Layer 4 of a small transformer language model trained on English Wikipedia (14 layers, counted from 0, width 128).
A neuron's activation on a vector x is GELU(gate . x) times (in . x), where the dot is the dot product.

Input weights of the MLP neurons that the questions are about. A number n stands for (n - 128) times 0.0033.
n11 gate: 156, 159, 111, 69, 156, 163, 150, 134, 71, 127, 146, 74, 121, 107, 179, 138, 99, 53, 158, 135, 78, 106, 171, 89, 75, 176, 138, 165, 121, 155, 91, 99, 165, 134, 130, 112, 142, 185, 150, 103, 55, 178, 105, 213, 152, 108, 140, 145, 136, 83, 75, 172, 152, 161, 50, 138, 166, 110, 95, 143, 89, 139, 143, 92, 166, 154, 164, 146, 102, 113, 119, 175, 141, 120, 114, 152, 63, 147, 163, 155, 153, 130, 117, 185, 97, 124, 95, 109, 175, 161, 118, 134, 175, 89, 109, 178, 52, 175, 170, 125, 193, 151, 143, 181, 131, 167, 148, 153, 186, 171, 156, 87, 159, 57, 189, 108, 154, 84, 176, 114, 113, 95, 144, 145, 113, 151, 139, 38
n45 gate: 110, 140, 150, 120, 158, 143, 72, 108, 140, 120, 141, 112, 142, 107, 123, 106, 103, 149, 150, 74, 142, 99, 133, 150, 133, 151, 185, 111, 185, 160, 119, 92, 128, 148, 87, 116, 19, 92, 126, 110, 105, 129, 165, 117, 175, 26, 106, 128, 154, 122, 149, 135, 218, 92, 132, 108, 86, 164, 145, 118, 182, 100, 187, 173, 142, 109, 166, 129, 72, 85, 124, 140, 75, 81, 163, 123, 117, 140, 142, 73, 199, 147, 105, 148, 80, 22, 100, 163, 123, 142, 108, 137, 121, 80, 159, 76, 153, 146, 147, 113, 207, 41, 117, 128, 174, 121, 139, 79, 133, 101, 155, 237, 72, 201, 144, 137, 91, 200, 72, 96, 120, 92, 29, 99, 78, 185, 138, 75
n137 gate: 162, 160, 132, 84, 172, 91, 135, 206, 142, 166, 168, 89, 93, 62, 124, 171, 56, 170, 155, 102, 104, 131, 180, 118, 112, 153, 219, 156, 112, 139, 125, 62, 166, 157, 139, 40, 150, 103, 64, 138, 122, 117, 180, 116, 118, 44, 102, 127, 123, 92, 157, 73, 125, 81, 145, 120, 144, 120, 95, 61, 119, 105, 163, 96, 119, 109, 138, 168, 177, 88, 66, 116, 140, 115, 108, 196, 138, 117, 127, 167, 124, 119, 136, 83, 75, 113, 165, 121, 135, 122, 144, 132, 156, 136, 134, 202, 58, 112, 166, 96, 158, 147, 116, 189, 152, 91, 103, 130, 168, 142, 134, 61, 146, 110, 133, 132, 161, 136, 99, 168, 195, 100, 164, 183, 125, 157, 96, 146
n150 gate: 78, 202, 81, 133, 89, 129, 73, 171, 104, 95, 113, 154, 139, 89, 62, 77, 141, 107, 158, 119, 110, 143, 88, 131, 132, 133, 136, 92, 135, 90, 167, 73, 95, 91, 113, 83, 84, 140, 99, 45, 138, 69, 141, 84, 114, 75, 59, 120, 161, 108, 125, 87, 210, 123, 123, 102, 118, 65, 100, 122, 140, 197, 118, 76, 108, 204, 129, 76, 146, 116, 173, 140, 113, 111, 165, 173, 182, 101, 101, 100, 161, 163, 151, 148, 129, 149, 203, 163, 54, 99, 132, 83, 142, 69, 128, 195, 96, 165, 51, 169, 128, 172, 129, 158, 57, 169, 142, 192, 175, 142, 83, 109, 132, 96, 150, 135, 132, 42, 134, 165, 151, 52, 76, 191, 113, 132, 136, 56
n183 gate: 113, 169, 82, 97, 148, 163, 204, 168, 124, 172, 75, 158, 139, 116, 125, 128, 140, 165, 90, 115, 176, 100, 128, 129, 137, 145, 125, 82, 116, 91, 28, 189, 116, 135, 142, 203, 132, 136, 119, 57, 103, 149, 165, 145, 93, 167, 119, 142, 67, 136, 126, 97, 157, 120, 118, 126, 178, 150, 149, 92, 83, 146, 114, 173, 133, 94, 122, 189, 130, 83, 135, 140, 106, 175, 147, 112, 115, 125, 71, 141, 54, 181, 124, 127, 114, 146, 176, 147, 69, 104, 95, 82, 80, 186, 106, 139, 131, 123, 197, 148, 89, 95, 123, 116, 160, 197, 92, 83, 114, 150, 190, 65, 163, 44, 129, 73, 103, 131, 110, 68, 144, 173, 76, 137, 105, 137, 141, 133
n222 gate: 121, 145, 139, 120, 87, 145, 90, 42, 83, 137, 117, 181, 105, 80, 120, 131, 85, 131, 237, 84, 149, 60, 114, 176, 75, 89, 104, 43, 139, 136, 151, 156, 81, 134, 169, 145, 119, 163, 62, 89, 41, 127, 140, 134, 165, 133, 99, 152, 79, 75, 108, 190, 102, 110, 89, 47, 96, 86, 96, 156, 99, 122, 158, 104, 150, 100, 80, 106, 80, 102, 183, 93, 134, 126, 109, 126, 107, 104, 105, 142, 130, 192, 190, 103, 130, 174, 164, 90, 131, 159, 122, 27, 36, 102, 101, 88, 153, 166, 59, 121, 169, 133, 131, 126, 176, 189, 84, 111, 95, 159, 58, 113, 98, 153, 131, 109, 130, 144, 123, 70, 134, 110, 137, 129, 151, 160, 134, 120
n234 gate: 131, 86, 116, 175, 152, 177, 118, 112, 139, 47, 198, 116, 161, 107, 151, 95, 108, 94, 88, 143, 121, 147, 197, 147, 108, 188, 132, 163, 125, 125, 61, 195, 170, 121, 150, 168, 196, 117, 159, 90, 134, 142, 136, 125, 102, 147, 91, 141, 110, 116, 167, 98, 113, 153, 153, 169, 108, 111, 169, 7, 125, 101, 184, 118, 149, 114, 101, 111, 195, 136, 130, 161, 144, 149, 142, 150, 76, 140, 134, 138, 154, 130, 74, 155, 110, 155, 155, 117, 143, 224, 106, 127, 99, 60, 101, 98, 126, 131, 198, 160, 105, 101, 93, 97, 128, 53, 132, 78, 102, 80, 108, 156, 111, 201, 129, 125, 120, 148, 191, 180, 126, 196, 104, 164, 92, 73, 198, 131
n254 gate: 126, 101, 163, 154, 156, 135, 136, 81, 93, 186, 137, 82, 168, 148, 96, 124, 64, 109, 89, 134, 244, 107, 187, 101, 83, 163, 121, 122, 77, 93, 140, 75, 188, 167, 157, 84, 120, 61, 64, 106, 135, 159, 173, 86, 104, 123, 121, 102, 116, 127, 75, 213, 69, 129, 83, 97, 205, 79, 165, 149, 165, 126, 71, 92, 145, 121, 191, 74, 188, 98, 81, 158, 121, 176, 168, 150, 149, 119, 156, 220, 78, 160, 114, 201, 161, 218, 169, 121, 130, 133, 64, 135, 121, 166, 144, 151, 149, 94, 172, 134, 131, 163, 194, 114, 120, 149, 147, 106, 112, 143, 183, 135, 156, 167, 82, 120, 165, 110, 97, 115, 139, 111, 156, 86, 118, 120, 59, 162
n11 in: 194, 127, 64, 56, 164, 223, 148, 163, 100, 121, 188, 107, 161, 140, 202, 109, 175, 30, 191, 162, 85, 134, 186, 70, 23, 181, 112, 111, 95, 201, 93, 179, 155, 75, 61, 87, 223, 132, 170, 99, 94, 197, 52, 215, 147, 140, 245, 151, 151, 48, 162, 157, 138, 200, 205, 77, 169, 118, 151, 147, 163, 138, 99, 88, 155, 146, 122, 87, 102, 109, 150, 148, 44, 162, 67, 51, 132, 193, 128, 181, 138, 125, 138, 86, 110, 88, 23, 115, 200, 137, 127, 153, 150, 39, 102, 114, 86, 171, 193, 146, 155, 153, 121, 53, 183, 184, 159, 125, 150, 59, 67, 95, 102, 68, 125, 95, 37, 45, 90, 103, 139, 131, 106, 145, 82, 163, 183, 101
n45 in: 84, 80, 109, 99, 128, 64, 143, 112, 79, 130, 205, 183, 170, 123, 80, 86, 164, 144, 153, 78, 194, 113, 62, 169, 139, 139, 150, 93, 124, 94, 154, 164, 172, 195, 141, 182, 83, 178, 165, 118, 176, 146, 77, 127, 152, 115, 157, 163, 98, 110, 121, 152, 82, 103, 188, 60, 73, 108, 150, 72, 171, 178, 185, 154, 72, 123, 42, 124, 223, 100, 156, 139, 178, 134, 159, 159, 150, 172, 233, 29, 117, 144, 69, 183, 64, 55, 161, 143, 95, 151, 119, 143, 93, 158, 81, 157, 145, 80, 122, 159, 195, 87, 122, 110, 188, 86, 135, 85, 123, 191, 103, 74, 111, 163, 126, 126, 173, 145, 141, 93, 148, 123, 113, 111, 131, 176, 78, 115
n137 in: 161, 155, 142, 129, 210, 108, 122, 172, 177, 104, 186, 112, 118, 84, 70, 128, 70, 174, 184, 137, 100, 141, 103, 55, 116, 137, 182, 197, 98, 134, 146, 164, 94, 167, 152, 102, 128, 76, 82, 161, 144, 126, 216, 136, 116, 56, 51, 164, 123, 49, 191, 60, 135, 114, 164, 90, 172, 86, 122, 96, 123, 54, 144, 149, 98, 68, 137, 146, 220, 84, 38, 138, 118, 120, 134, 153, 107, 81, 128, 170, 140, 157, 165, 65, 69, 103, 171, 130, 109, 156, 138, 130, 139, 145, 168, 121, 135, 94, 211, 126, 73, 99, 105, 144, 181, 87, 90, 112, 101, 84, 134, 119, 144, 80, 83, 102, 194, 128, 104, 127, 208, 129, 129, 133, 159, 171, 103, 156
n150 in: 88, 78, 139, 171, 110, 135, 194, 111, 101, 87, 107, 113, 137, 135, 131, 100, 225, 201, 56, 143, 200, 130, 154, 176, 112, 39, 122, 69, 110, 126, 172, 121, 158, 103, 62, 103, 151, 39, 103, 94, 122, 137, 118, 129, 133, 204, 149, 155, 89, 185, 124, 179, 108, 163, 90, 169, 99, 137, 150, 130, 83, 191, 170, 181, 86, 99, 182, 85, 167, 92, 202, 191, 119, 178, 155, 146, 158, 109, 132, 199, 75, 127, 132, 94, 176, 106, 161, 142, 166, 127, 136, 106, 135, 85, 175, 102, 109, 109, 137, 88, 171, 123, 88, 106, 91, 112, 191, 195, 98, 104, 119, 116, 159, 97, 129, 80, 86, 113, 75, 223, 138, 67, 185, 143, 113, 160, 152, 75
n183 in: 159, 108, 122, 127, 98, 128, 201, 140, 91, 163, 182, 114, 131, 146, 171, 140, 81, 120, 146, 41, 160, 145, 133, 70, 156, 173, 138, 123, 160, 119, 74, 121, 124, 139, 78, 159, 122, 144, 147, 77, 153, 187, 195, 79, 203, 190, 175, 156, 79, 124, 193, 120, 140, 107, 106, 87, 126, 102, 141, 120, 69, 147, 119, 97, 140, 71, 128, 138, 88, 113, 183, 108, 153, 155, 133, 127, 101, 53, 172, 194, 111, 211, 88, 141, 90, 92, 99, 100, 94, 145, 138, 147, 73, 86, 115, 100, 108, 81, 180, 144, 189, 109, 168, 147, 123, 155, 36, 97, 113, 130, 172, 126, 133, 96, 144, 63, 127, 125, 122, 120, 162, 151, 144, 133, 89, 85, 120, 159
n222 in: 18, 179, 68, 95, 107, 129, 151, 104, 109, 114, 127, 136, 134, 111, 185, 92, 72, 109, 168, 206, 102, 169, 92, 142, 160, 126, 91, 85, 164, 75, 107, 120, 134, 151, 94, 68, 127, 119, 135, 114, 155, 142, 153, 110, 98, 146, 156, 114, 135, 189, 152, 154, 118, 87, 120, 188, 76, 60, 113, 153, 161, 150, 164, 123, 117, 179, 150, 142, 45, 198, 135, 80, 88, 181, 92, 125, 203, 157, 92, 89, 121, 150, 120, 120, 99, 135, 115, 15, 171, 127, 202, 164, 151, 119, 34, 112, 113, 135, 60, 153, 149, 130, 111, 196, 139, 111, 80, 174, 144, 180, 138, 105, 88, 126, 122, 120, 161, 103, 120, 65, 99, 74, 144, 198, 135, 86, 114, 141
n234 in: 150, 32, 138, 149, 182, 107, 136, 90, 145, 74, 94, 78, 169, 146, 130, 113, 147, 119, 119, 59, 153, 164, 93, 88, 57, 139, 82, 132, 131, 111, 85, 148, 182, 122, 120, 126, 132, 61, 174, 135, 131, 108, 55, 53, 201, 160, 131, 115, 94, 124, 190, 114, 190, 104, 108, 89, 108, 131, 107, 200, 139, 118, 226, 139, 184, 153, 128, 47, 132, 99, 159, 122, 135, 156, 173, 77, 121, 136, 122, 99, 65, 166, 139, 166, 158, 165, 136, 138, 115, 82, 134, 149, 122, 100, 128, 101, 152, 109, 78, 79, 122, 143, 95, 86, 69, 110, 129, 136, 183, 125, 107, 83, 157, 193, 96, 60, 51, 158, 122, 172, 117, 151, 173, 93, 136, 106, 150, 102
n254 in: 94, 113, 186, 144, 134, 79, 103, 140, 126, 121, 113, 150, 112, 156, 123, 121, 167, 75, 125, 99, 135, 27, 63, 143, 148, 89, 135, 53, 105, 143, 107, 169, 128, 127, 120, 207, 181, 118, 108, 104, 103, 89, 44, 109, 168, 67, 81, 160, 91, 178, 220, 134, 67, 105, 155, 137, 67, 115, 146, 158, 201, 177, 109, 134, 146, 109, 159, 62, 81, 123, 149, 93, 26, 186, 183, 88, 180, 115, 135, 114, 161, 83, 134, 103, 201, 138, 148, 142, 202, 58, 142, 99, 113, 137, 142, 102, 170, 88, 110, 127, 129, 197, 182, 62, 96, 174, 120, 116, 114, 91, 98, 120, 109, 118, 119, 147, 101, 59, 149, 138, 71, 102, 67, 165, 152, 85, 159, 94

Each question shows a token from some text and the vector x that enters the MLP there. A number n stands for (n - 128) times 0.076.

" the": 120, 135, 116, 133, 122, 119, 120, 126, 123, 127, 117, 151, 136, 125, 123, 123, 131, 121, 126, 135, 136, 129, 133, 122, 121, 127, 102, 127, 135, 134, 122, 129, 134, 138, 136, 111, 135, 124, 118, 128, 135, 123, 127, 106, 130, 129, 137, 131, 131, 139, 118, 120, 129, 136, 125, 120, 127, 124, 118, 136, 131, 129, 128, 121, 135, 118, 126, 124, 134, 118, 135, 135, 123, 136, 134, 126, 128, 132, 130, 117, 125, 131, 137, 119, 127, 132, 122, 126, 116, 126, 136, 123, 122, 135, 130, 125, 149, 113, 136, 126, 125, 131, 118, 103, 127, 102, 125, 128, 125, 112, 125, 126, 106, 135, 115, 129, 127, 137, 134, 131, 124, 135, 120, 129, 132, 131, 131, 123
Which two neurons fire most, strongest first? n234, n254

" on": 130, 121, 122, 139, 121, 135, 129, 131, 127, 128, 118, 150, 134, 133, 132, 128, 137, 133, 120, 123, 130, 125, 136, 132, 142, 123, 124, 125, 152, 122, 135, 156, 130, 125, 124, 130, 120, 126, 130, 147, 145, 123, 124, 131, 135, 134, 131, 139, 132, 133, 123, 136, 143, 135, 124, 124, 131, 133, 128, 129, 123, 131, 126, 126, 122, 150, 130, 118, 120, 138, 137, 129, 127, 138, 133, 135, 118, 134, 132, 118, 114, 124, 128, 111, 129, 133, 134, 119, 124, 121, 130, 136, 131, 139, 134, 123, 137, 128, 140, 123, 126, 131, 144, 113, 116, 137, 128, 141, 137, 144, 126, 133, 119, 131, 131, 130, 136, 124, 123, 129, 171, 123, 108, 134, 131, 115, 121, 112
The most active neuron and its activation: n150, at about 1.1

" positions": 151, 139, 120, 142, 123, 146, 128, 144, 128, 136, 113, 143, 123, 134, 116, 123, 144, 159, 137, 125, 109, 123, 109, 127, 134, 123, 117, 129, 135, 115, 143, 143, 114, 123, 117, 122, 121, 137, 130, 121, 137, 128, 134, 112, 115, 135, 128, 143, 129, 134, 133, 125, 131, 134, 127, 121, 123, 131, 139, 162, 136, 151, 132, 123, 123, 133, 137, 122, 125, 125, 136, 139, 141, 117, 116, 112, 120, 120, 122, 121, 124, 142, 107, 120, 133, 123, 138, 118, 145, 133, 129, 124, 136, 118, 129, 126, 148, 138, 143, 131, 101, 136, 159, 117, 117, 148, 128, 128, 118, 131, 117, 136, 127, 128, 134, 136, 137, 123, 98, 128, 154, 132, 126, 108, 114, 144, 117, 139
The most active neuron and its activation: n150, at about 1.2

"7": 113, 111, 129, 134, 124, 155, 127, 122, 115, 132, 136, 134, 133, 134, 137, 117, 116, 126, 141, 146, 131, 124, 111, 107, 126, 123, 98, 145, 95, 184, 127, 152, 139, 132, 123, 130, 128, 126, 131, 131, 137, 127, 117, 132, 118, 131, 116, 123, 119, 118, 128, 127, 120, 138, 128, 132, 132, 129, 132, 130, 115, 138, 99, 136, 134, 154, 133, 123, 124, 146, 127, 99, 137, 129, 136, 113, 123, 133, 124, 124, 119, 120, 147, 136, 138, 138, 129, 131, 114, 116, 121, 125, 119, 123, 119, 136, 99, 120, 133, 119, 140, 134, 112, 133, 121, 162, 131, 107, 127, 116, 108, 141, 111, 107, 128, 134, 133, 152, 98, 159, 77, 148, 127, 107, 139, 133, 133, 118
Which of these neurons fires most? n11

" Las": 144, 125, 136, 123, 137, 144, 118, 120, 115, 119, 121, 144, 139, 115, 125, 122, 106, 144, 125, 149, 141, 114, 131, 111, 124, 122, 142, 143, 122, 122, 131, 146, 123, 128, 151, 128, 126, 136, 128, 118, 138, 142, 114, 115, 105, 144, 117, 139, 141, 124, 135, 110, 123, 130, 143, 134, 148, 118, 136, 140, 139, 124, 124, 120, 114, 121, 134, 141, 135, 128, 137, 128, 137, 141, 153, 118, 124, 128, 128, 126, 132, 111, 141, 133, 125, 123, 119, 125, 120, 144, 128, 130, 110, 137, 125, 133, 131, 118, 156, 137, 134, 111, 150, 140, 147, 111, 122, 120, 125, 134, 125, 115, 125, 126, 124, 123, 127, 138, 119, 132, 142, 122, 121, 124, 131, 130, 137, 112
Which of these neurons fires most? n137

"ep": 144, 119, 118, 127, 127, 149, 124, 126, 129, 123, 121, 142, 133, 113, 151, 123, 136, 139, 117, 121, 123, 159, 125, 129, 124, 125, 142, 108, 108, 129, 140, 136, 124, 132, 134, 132, 121, 124, 128, 119, 159, 110, 131, 122, 125, 147, 130, 118, 119, 145, 130, 134, 135, 140, 121, 126, 130, 109, 134, 132, 113, 118, 127, 108, 129, 131, 131, 123, 128, 146, 135, 131, 134, 141, 122, 123, 126, 130, 124, 132, 143, 128, 132, 117, 130, 131, 131, 92, 146, 126, 134, 123, 98, 129, 107, 131, 126, 120, 126, 132, 119, 136, 139, 124, 135, 135, 130, 118, 146, 125, 138, 134, 126, 119, 106, 120, 110, 137, 113, 126, 151, 127, 109, 121, 138, 130, 136, 133
Which two neurons fire most, strongest first? n222, n183

" sl": 124, 112, 116, 132, 141, 133, 136, 133, 135, 146, 133, 145, 109, 120, 108, 126, 119, 144, 139, 121, 139, 141, 121, 123, 112, 129, 132, 129, 112, 147, 114, 142, 127, 122, 115, 134, 114, 123, 118, 149, 133, 109, 139, 123, 134, 143, 122, 146, 128, 125, 126, 102, 135, 133, 123, 140, 145, 131, 128, 129, 129, 117, 115, 134, 126, 126, 137, 137, 132, 125, 123, 128, 132, 129, 149, 147, 139, 117, 139, 138, 122, 119, 140, 128, 128, 143, 137, 136, 114, 119, 121, 135, 125, 120, 126, 135, 140, 134, 154, 103, 138, 116, 124, 113, 132, 130, 133, 136, 128, 149, 120, 124, 121, 123, 119, 134, 112, 134, 106, 130, 113, 142, 130, 122, 118, 129, 135, 130
Which three neurons fire most, strongest first? n137, n183, n222

" |": 132, 96, 120, 121, 135, 129, 129, 129, 129, 133, 134, 149, 128, 132, 116, 127, 135, 136, 136, 134, 125, 118, 128, 124, 143, 125, 118, 130, 123, 159, 126, 112, 118, 122, 126, 134, 124, 124, 125, 131, 132, 131, 125, 121, 127, 132, 121, 126, 138, 127, 119, 147, 128, 134, 132, 126, 125, 141, 119, 96, 120, 131, 132, 131, 115, 155, 125, 119, 130, 124, 141, 124, 130, 124, 132, 104, 138, 118, 122, 125, 136, 125, 129, 121, 134, 159, 129, 126, 127, 117, 125, 126, 133, 116, 135, 127, 119, 134, 128, 142, 110, 127, 135, 119, 120, 139, 124, 123, 128, 119, 116, 140, 125, 122, 128, 123, 139, 127, 118, 128, 68, 138, 128, 132, 119, 138, 124, 120
Which three neurons fire most, strongest first? n150, n183, n45

" —;": 114, 123, 122, 120, 131, 142, 111, 131, 118, 125, 129, 146, 127, 138, 116, 111, 105, 113, 145, 118, 114, 118, 120, 128, 151, 127, 135, 121, 153, 131, 119, 152, 110, 124, 131, 124, 108, 130, 131, 122, 139, 124, 127, 123, 118, 132, 130, 123, 134, 115, 116, 123, 109, 130, 143, 130, 134, 116, 130, 133, 126, 111, 140, 144, 122, 134, 118, 122, 129, 126, 134, 114, 144, 129, 129, 111, 127, 116, 132, 123, 130, 142, 135, 125, 130, 126, 150, 143, 143, 120, 126, 128, 136, 113, 131, 121, 117, 123, 125, 128, 139, 127, 137, 122, 132, 126, 114, 137, 131, 127, 132, 132, 136, 134, 109, 119, 125, 133, 88, 132, 149, 136, 127, 113, 137, 120, 138, 128
Which of these neurons fires most? n45

" S": 114, 124, 128, 137, 138, 125, 122, 124, 128, 110, 129, 147, 145, 124, 119, 130, 118, 138, 135, 138, 132, 134, 129, 129, 125, 128, 139, 141, 145, 121, 139, 147, 122, 127, 110, 129, 130, 125, 108, 119, 125, 122, 134, 120, 127, 140, 120, 115, 132, 118, 134, 128, 129, 151, 143, 127, 129, 123, 126, 116, 121, 121, 129, 135, 129, 126, 117, 124, 141, 130, 130, 120, 129, 122, 132, 130, 131, 121, 136, 113, 131, 124, 121, 137, 138, 131, 134, 133, 120, 139, 129, 127, 100, 128, 141, 131, 132, 136, 150, 139, 122, 128, 109, 126, 151, 115, 135, 119, 102, 105, 132, 130, 141, 119, 133, 137, 136, 121, 125, 140, 126, 135, 116, 117, 122, 136, 148, 131
The most active neuron and its activation: n45, at about 1.2

" player": 117, 125, 132, 109, 124, 137, 127, 130, 137, 138, 139, 147, 134, 133, 131, 126, 124, 124, 128, 134, 141, 121, 130, 147, 122, 117, 112, 103, 125, 133, 112, 134, 130, 111, 127, 132, 132, 137, 119, 132, 136, 124, 148, 108, 137, 127, 134, 128, 137, 122, 134, 136, 142, 141, 117, 135, 125, 126, 133, 161, 126, 123, 119, 129, 117, 108, 129, 118, 137, 114, 114, 145, 124, 133, 134, 130, 133, 123, 126, 129, 123, 127, 112, 126, 118, 133, 115, 122, 138, 141, 116, 130, 113, 116, 139, 113, 129, 127, 127, 136, 134, 130, 139, 128, 135, 144, 129, 126, 112, 114, 126, 130, 125, 117, 143, 128, 128, 135, 98, 129, 132, 129, 157, 120, 120, 137, 110, 131
Which of these neurons fires most? n183

"ko": 141, 140, 136, 121, 125, 107, 139, 133, 106, 129, 128, 142, 116, 131, 132, 107, 120, 139, 123, 124, 129, 106, 140, 147, 148, 115, 155, 114, 112, 123, 121, 127, 126, 138, 121, 129, 121, 128, 128, 134, 136, 143, 130, 127, 131, 117, 128, 131, 121, 136, 125, 133, 127, 113, 119, 126, 132, 134, 135, 156, 124, 101, 140, 135, 127, 150, 132, 126, 124, 136, 126, 118, 123, 131, 134, 110, 129, 125, 119, 140, 136, 127, 141, 111, 116, 131, 119, 122, 127, 130, 129, 114, 90, 137, 124, 111, 141, 133, 123, 136, 134, 135, 122, 122, 113, 126, 135, 131, 129, 118, 127, 128, 129, 101, 120, 130, 116, 127, 108, 131, 118, 133, 128, 136, 131, 135, 119, 145
The most active neuron and its activation: n222, at about 1.7

" —": 110, 121, 127, 122, 124, 129, 139, 120, 140, 144, 137, 147, 138, 134, 120, 115, 114, 123, 143, 127, 120, 111, 109, 113, 140, 123, 139, 120, 148, 126, 130, 132, 122, 115, 133, 141, 102, 106, 122, 126, 136, 116, 128, 118, 127, 128, 131, 118, 136, 120, 114, 123, 138, 136, 125, 135, 134, 137, 136, 121, 127, 118, 134, 130, 124, 150, 123, 118, 133, 130, 132, 122, 133, 121, 124, 113, 128, 123, 141, 130, 126, 136, 133, 117, 135, 137, 155, 115, 150, 128, 109, 141, 124, 112, 129, 109, 122, 125, 131, 135, 126, 118, 129, 135, 128, 129, 127, 128, 130, 120, 140, 135, 126, 128, 119, 123, 128, 135, 110, 131, 143, 144, 118, 140, 128, 116, 137, 144
Which three neurons fire most, strongest first? n222, n183, n234

"ces": 117, 111, 122, 129, 134, 132, 128, 126, 125, 119, 141, 139, 137, 131, 122, 117, 129, 141, 132, 139, 133, 118, 143, 99, 134, 124, 140, 133, 131, 120, 132, 115, 122, 121, 108, 123, 122, 134, 128, 122, 126, 128, 121, 129, 116, 129, 106, 143, 136, 137, 143, 115, 124, 116, 103, 103, 108, 138, 136, 158, 148, 145, 123, 126, 126, 132, 145, 124, 122, 129, 142, 120, 153, 128, 133, 102, 106, 115, 118, 107, 129, 133, 128, 105, 132, 130, 137, 134, 120, 141, 143, 132, 110, 122, 121, 142, 148, 133, 121, 148, 137, 136, 148, 112, 121, 140, 119, 139, 122, 114, 119, 115, 122, 128, 124, 139, 146, 131, 114, 109, 120, 114, 136, 112, 111, 133, 119, 137
Which three neurons fire most, strongest first? n222, n45, n254

"Y": 124, 125, 128, 129, 146, 115, 121, 144, 126, 136, 126, 143, 123, 135, 126, 124, 132, 124, 122, 124, 117, 140, 142, 127, 115, 125, 130, 125, 146, 101, 125, 148, 120, 127, 120, 137, 118, 109, 128, 145, 118, 120, 139, 122, 109, 132, 113, 117, 129, 126, 129, 115, 123, 133, 137, 124, 143, 136, 125, 118, 126, 103, 130, 132, 115, 118, 118, 133, 137, 141, 130, 110, 146, 124, 126, 128, 110, 113, 131, 143, 125, 138, 144, 115, 109, 159, 127, 139, 121, 133, 123, 129, 101, 133, 124, 135, 121, 107, 123, 137, 115, 139, 125, 130, 123, 123, 138, 116, 129, 111, 125, 132, 129, 120, 124, 124, 138, 137, 99, 126, 171, 138, 128, 147, 121, 127, 130, 142
Which of these neurons fires most? n137

" and": 136, 106, 126, 124, 126, 130, 133, 129, 133, 106, 123, 151, 139, 128, 118, 131, 134, 122, 137, 124, 128, 141, 120, 130, 139, 130, 114, 126, 129, 136, 134, 142, 128, 135, 119, 140, 135, 130, 124, 121, 139, 134, 130, 117, 126, 129, 123, 132, 118, 133, 135, 135, 126, 123, 127, 122, 123, 118, 117, 134, 116, 129, 128, 123, 98, 114, 130, 119, 114, 124, 129, 126, 120, 120, 123, 115, 120, 123, 131, 129, 127, 118, 124, 123, 131, 134, 140, 133, 125, 134, 128, 133, 125, 130, 116, 113, 139, 120, 122, 134, 138, 145, 120, 125, 131, 144, 136, 127, 131, 140, 123, 124, 131, 145, 124, 116, 129, 126, 126, 140, 132, 125, 114, 127, 132, 130, 133, 117
Which three neurons fire most, strongest first? n150, n234, n222

" tw": 132, 116, 114, 130, 137, 126, 145, 130, 127, 131, 144, 145, 141, 132, 124, 113, 104, 129, 122, 144, 121, 133, 122, 128, 124, 140, 113, 138, 127, 140, 121, 154, 130, 131, 131, 140, 137, 137, 122, 146, 133, 110, 161, 126, 129, 126, 140, 132, 112, 131, 120, 111, 130, 112, 132, 137, 131, 121, 133, 142, 122, 117, 123, 111, 136, 106, 107, 130, 140, 149, 121, 139, 127, 123, 129, 106, 139, 112, 137, 124, 126, 146, 123, 107, 131, 110, 135, 129, 130, 137, 132, 124, 133, 115, 144, 132, 132, 127, 135, 126, 127, 130, 134, 108, 133, 110, 119, 124, 125, 131, 118, 120, 125, 126, 122, 123, 115, 130, 107, 147, 131, 136, 120, 116, 122, 134, 121, 113
Which three neurons fire most, strongest first? n183, n234, n137

" be": 129, 132, 127, 139, 136, 108, 124, 126, 118, 125, 131, 146, 111, 124, 135, 122, 132, 152, 127, 111, 137, 140, 135, 142, 161, 123, 106, 129, 122, 125, 113, 139, 130, 115, 137, 150, 120, 121, 124, 124, 133, 123, 140, 123, 137, 135, 128, 121, 129, 128, 130, 123, 124, 119, 126, 127, 132, 144, 129, 150, 125, 126, 111, 127, 119, 110, 147, 108, 133, 129, 116, 167, 141, 127, 114, 125, 133, 125, 135, 126, 129, 138, 134, 131, 135, 121, 133, 156, 131, 125, 116, 134, 116, 128, 122, 140, 128, 128, 129, 134, 123, 132, 111, 122, 139, 127, 132, 132, 138, 120, 116, 122, 135, 126, 119, 141, 131, 136, 114, 140, 145, 137, 125, 140, 120, 123, 109, 123
Which two neurons fire most, strongest first? n222, n183

"ers": 115, 127, 131, 145, 124, 128, 122, 129, 111, 129, 128, 145, 155, 131, 122, 119, 113, 114, 128, 140, 115, 136, 114, 116, 122, 124, 110, 111, 125, 132, 117, 117, 122, 110, 131, 124, 137, 119, 126, 124, 127, 116, 141, 116, 110, 133, 123, 131, 122, 138, 130, 147, 125, 133, 117, 114, 119, 144, 135, 141, 134, 130, 145, 122, 131, 100, 157, 120, 131, 130, 143, 148, 138, 133, 122, 128, 128, 136, 122, 138, 131, 120, 127, 111, 123, 128, 139, 122, 134, 132, 115, 128, 106, 132, 131, 136, 135, 139, 124, 122, 121, 140, 140, 127, 124, 144, 121, 131, 112, 139, 127, 137, 120, 135, 130, 121, 120, 129, 89, 147, 107, 135, 137, 133, 119, 135, 108, 131
Which three neurons fire most, strongest first? n254, n222, n150

",": 122, 111, 118, 128, 121, 127, 133, 131, 128, 129, 131, 152, 136, 125, 137, 120, 126, 119, 137, 123, 128, 140, 123, 122, 131, 132, 117, 133, 125, 129, 140, 144, 121, 121, 125, 121, 132, 130, 127, 120, 134, 117, 128, 126, 124, 122, 121, 130, 116, 130, 132, 131, 129, 118, 133, 134, 127, 116, 116, 137, 136, 116, 118, 125, 127, 145, 128, 119, 122, 126, 130, 122, 134, 117, 144, 136, 127, 123, 128, 127, 136, 119, 128, 128, 133, 147, 128, 126, 120, 130, 117, 121, 125, 127, 121, 130, 133, 134, 117, 142, 133, 125, 121, 136, 119, 132, 122, 126, 135, 140, 122, 133, 123, 157, 133, 132, 122, 126, 134, 126, 105, 124, 117, 130, 139, 133, 132, 118
Which of these neurons fires most? n222

"lection": 126, 107, 122, 124, 116, 134, 138, 138, 125, 129, 113, 143, 115, 131, 112, 119, 109, 142, 112, 143, 130, 144, 124, 137, 138, 130, 138, 127, 149, 135, 142, 151, 117, 114, 114, 124, 96, 143, 132, 120, 135, 135, 128, 148, 133, 134, 126, 113, 119, 150, 126, 128, 127, 127, 119, 121, 115, 126, 127, 150, 104, 142, 106, 160, 137, 139, 129, 139, 120, 126, 126, 122, 122, 116, 141, 119, 127, 114, 126, 110, 138, 135, 111, 123, 118, 137, 145, 126, 141, 129, 126, 127, 116, 117, 131, 118, 134, 132, 130, 127, 121, 115, 133, 132, 130, 140, 120, 141, 122, 110, 110, 118, 119, 125, 124, 129, 139, 136, 114, 105, 128, 114, 145, 125, 125, 130, 126, 114
The most active neuron and its activation: n222, at about 2.3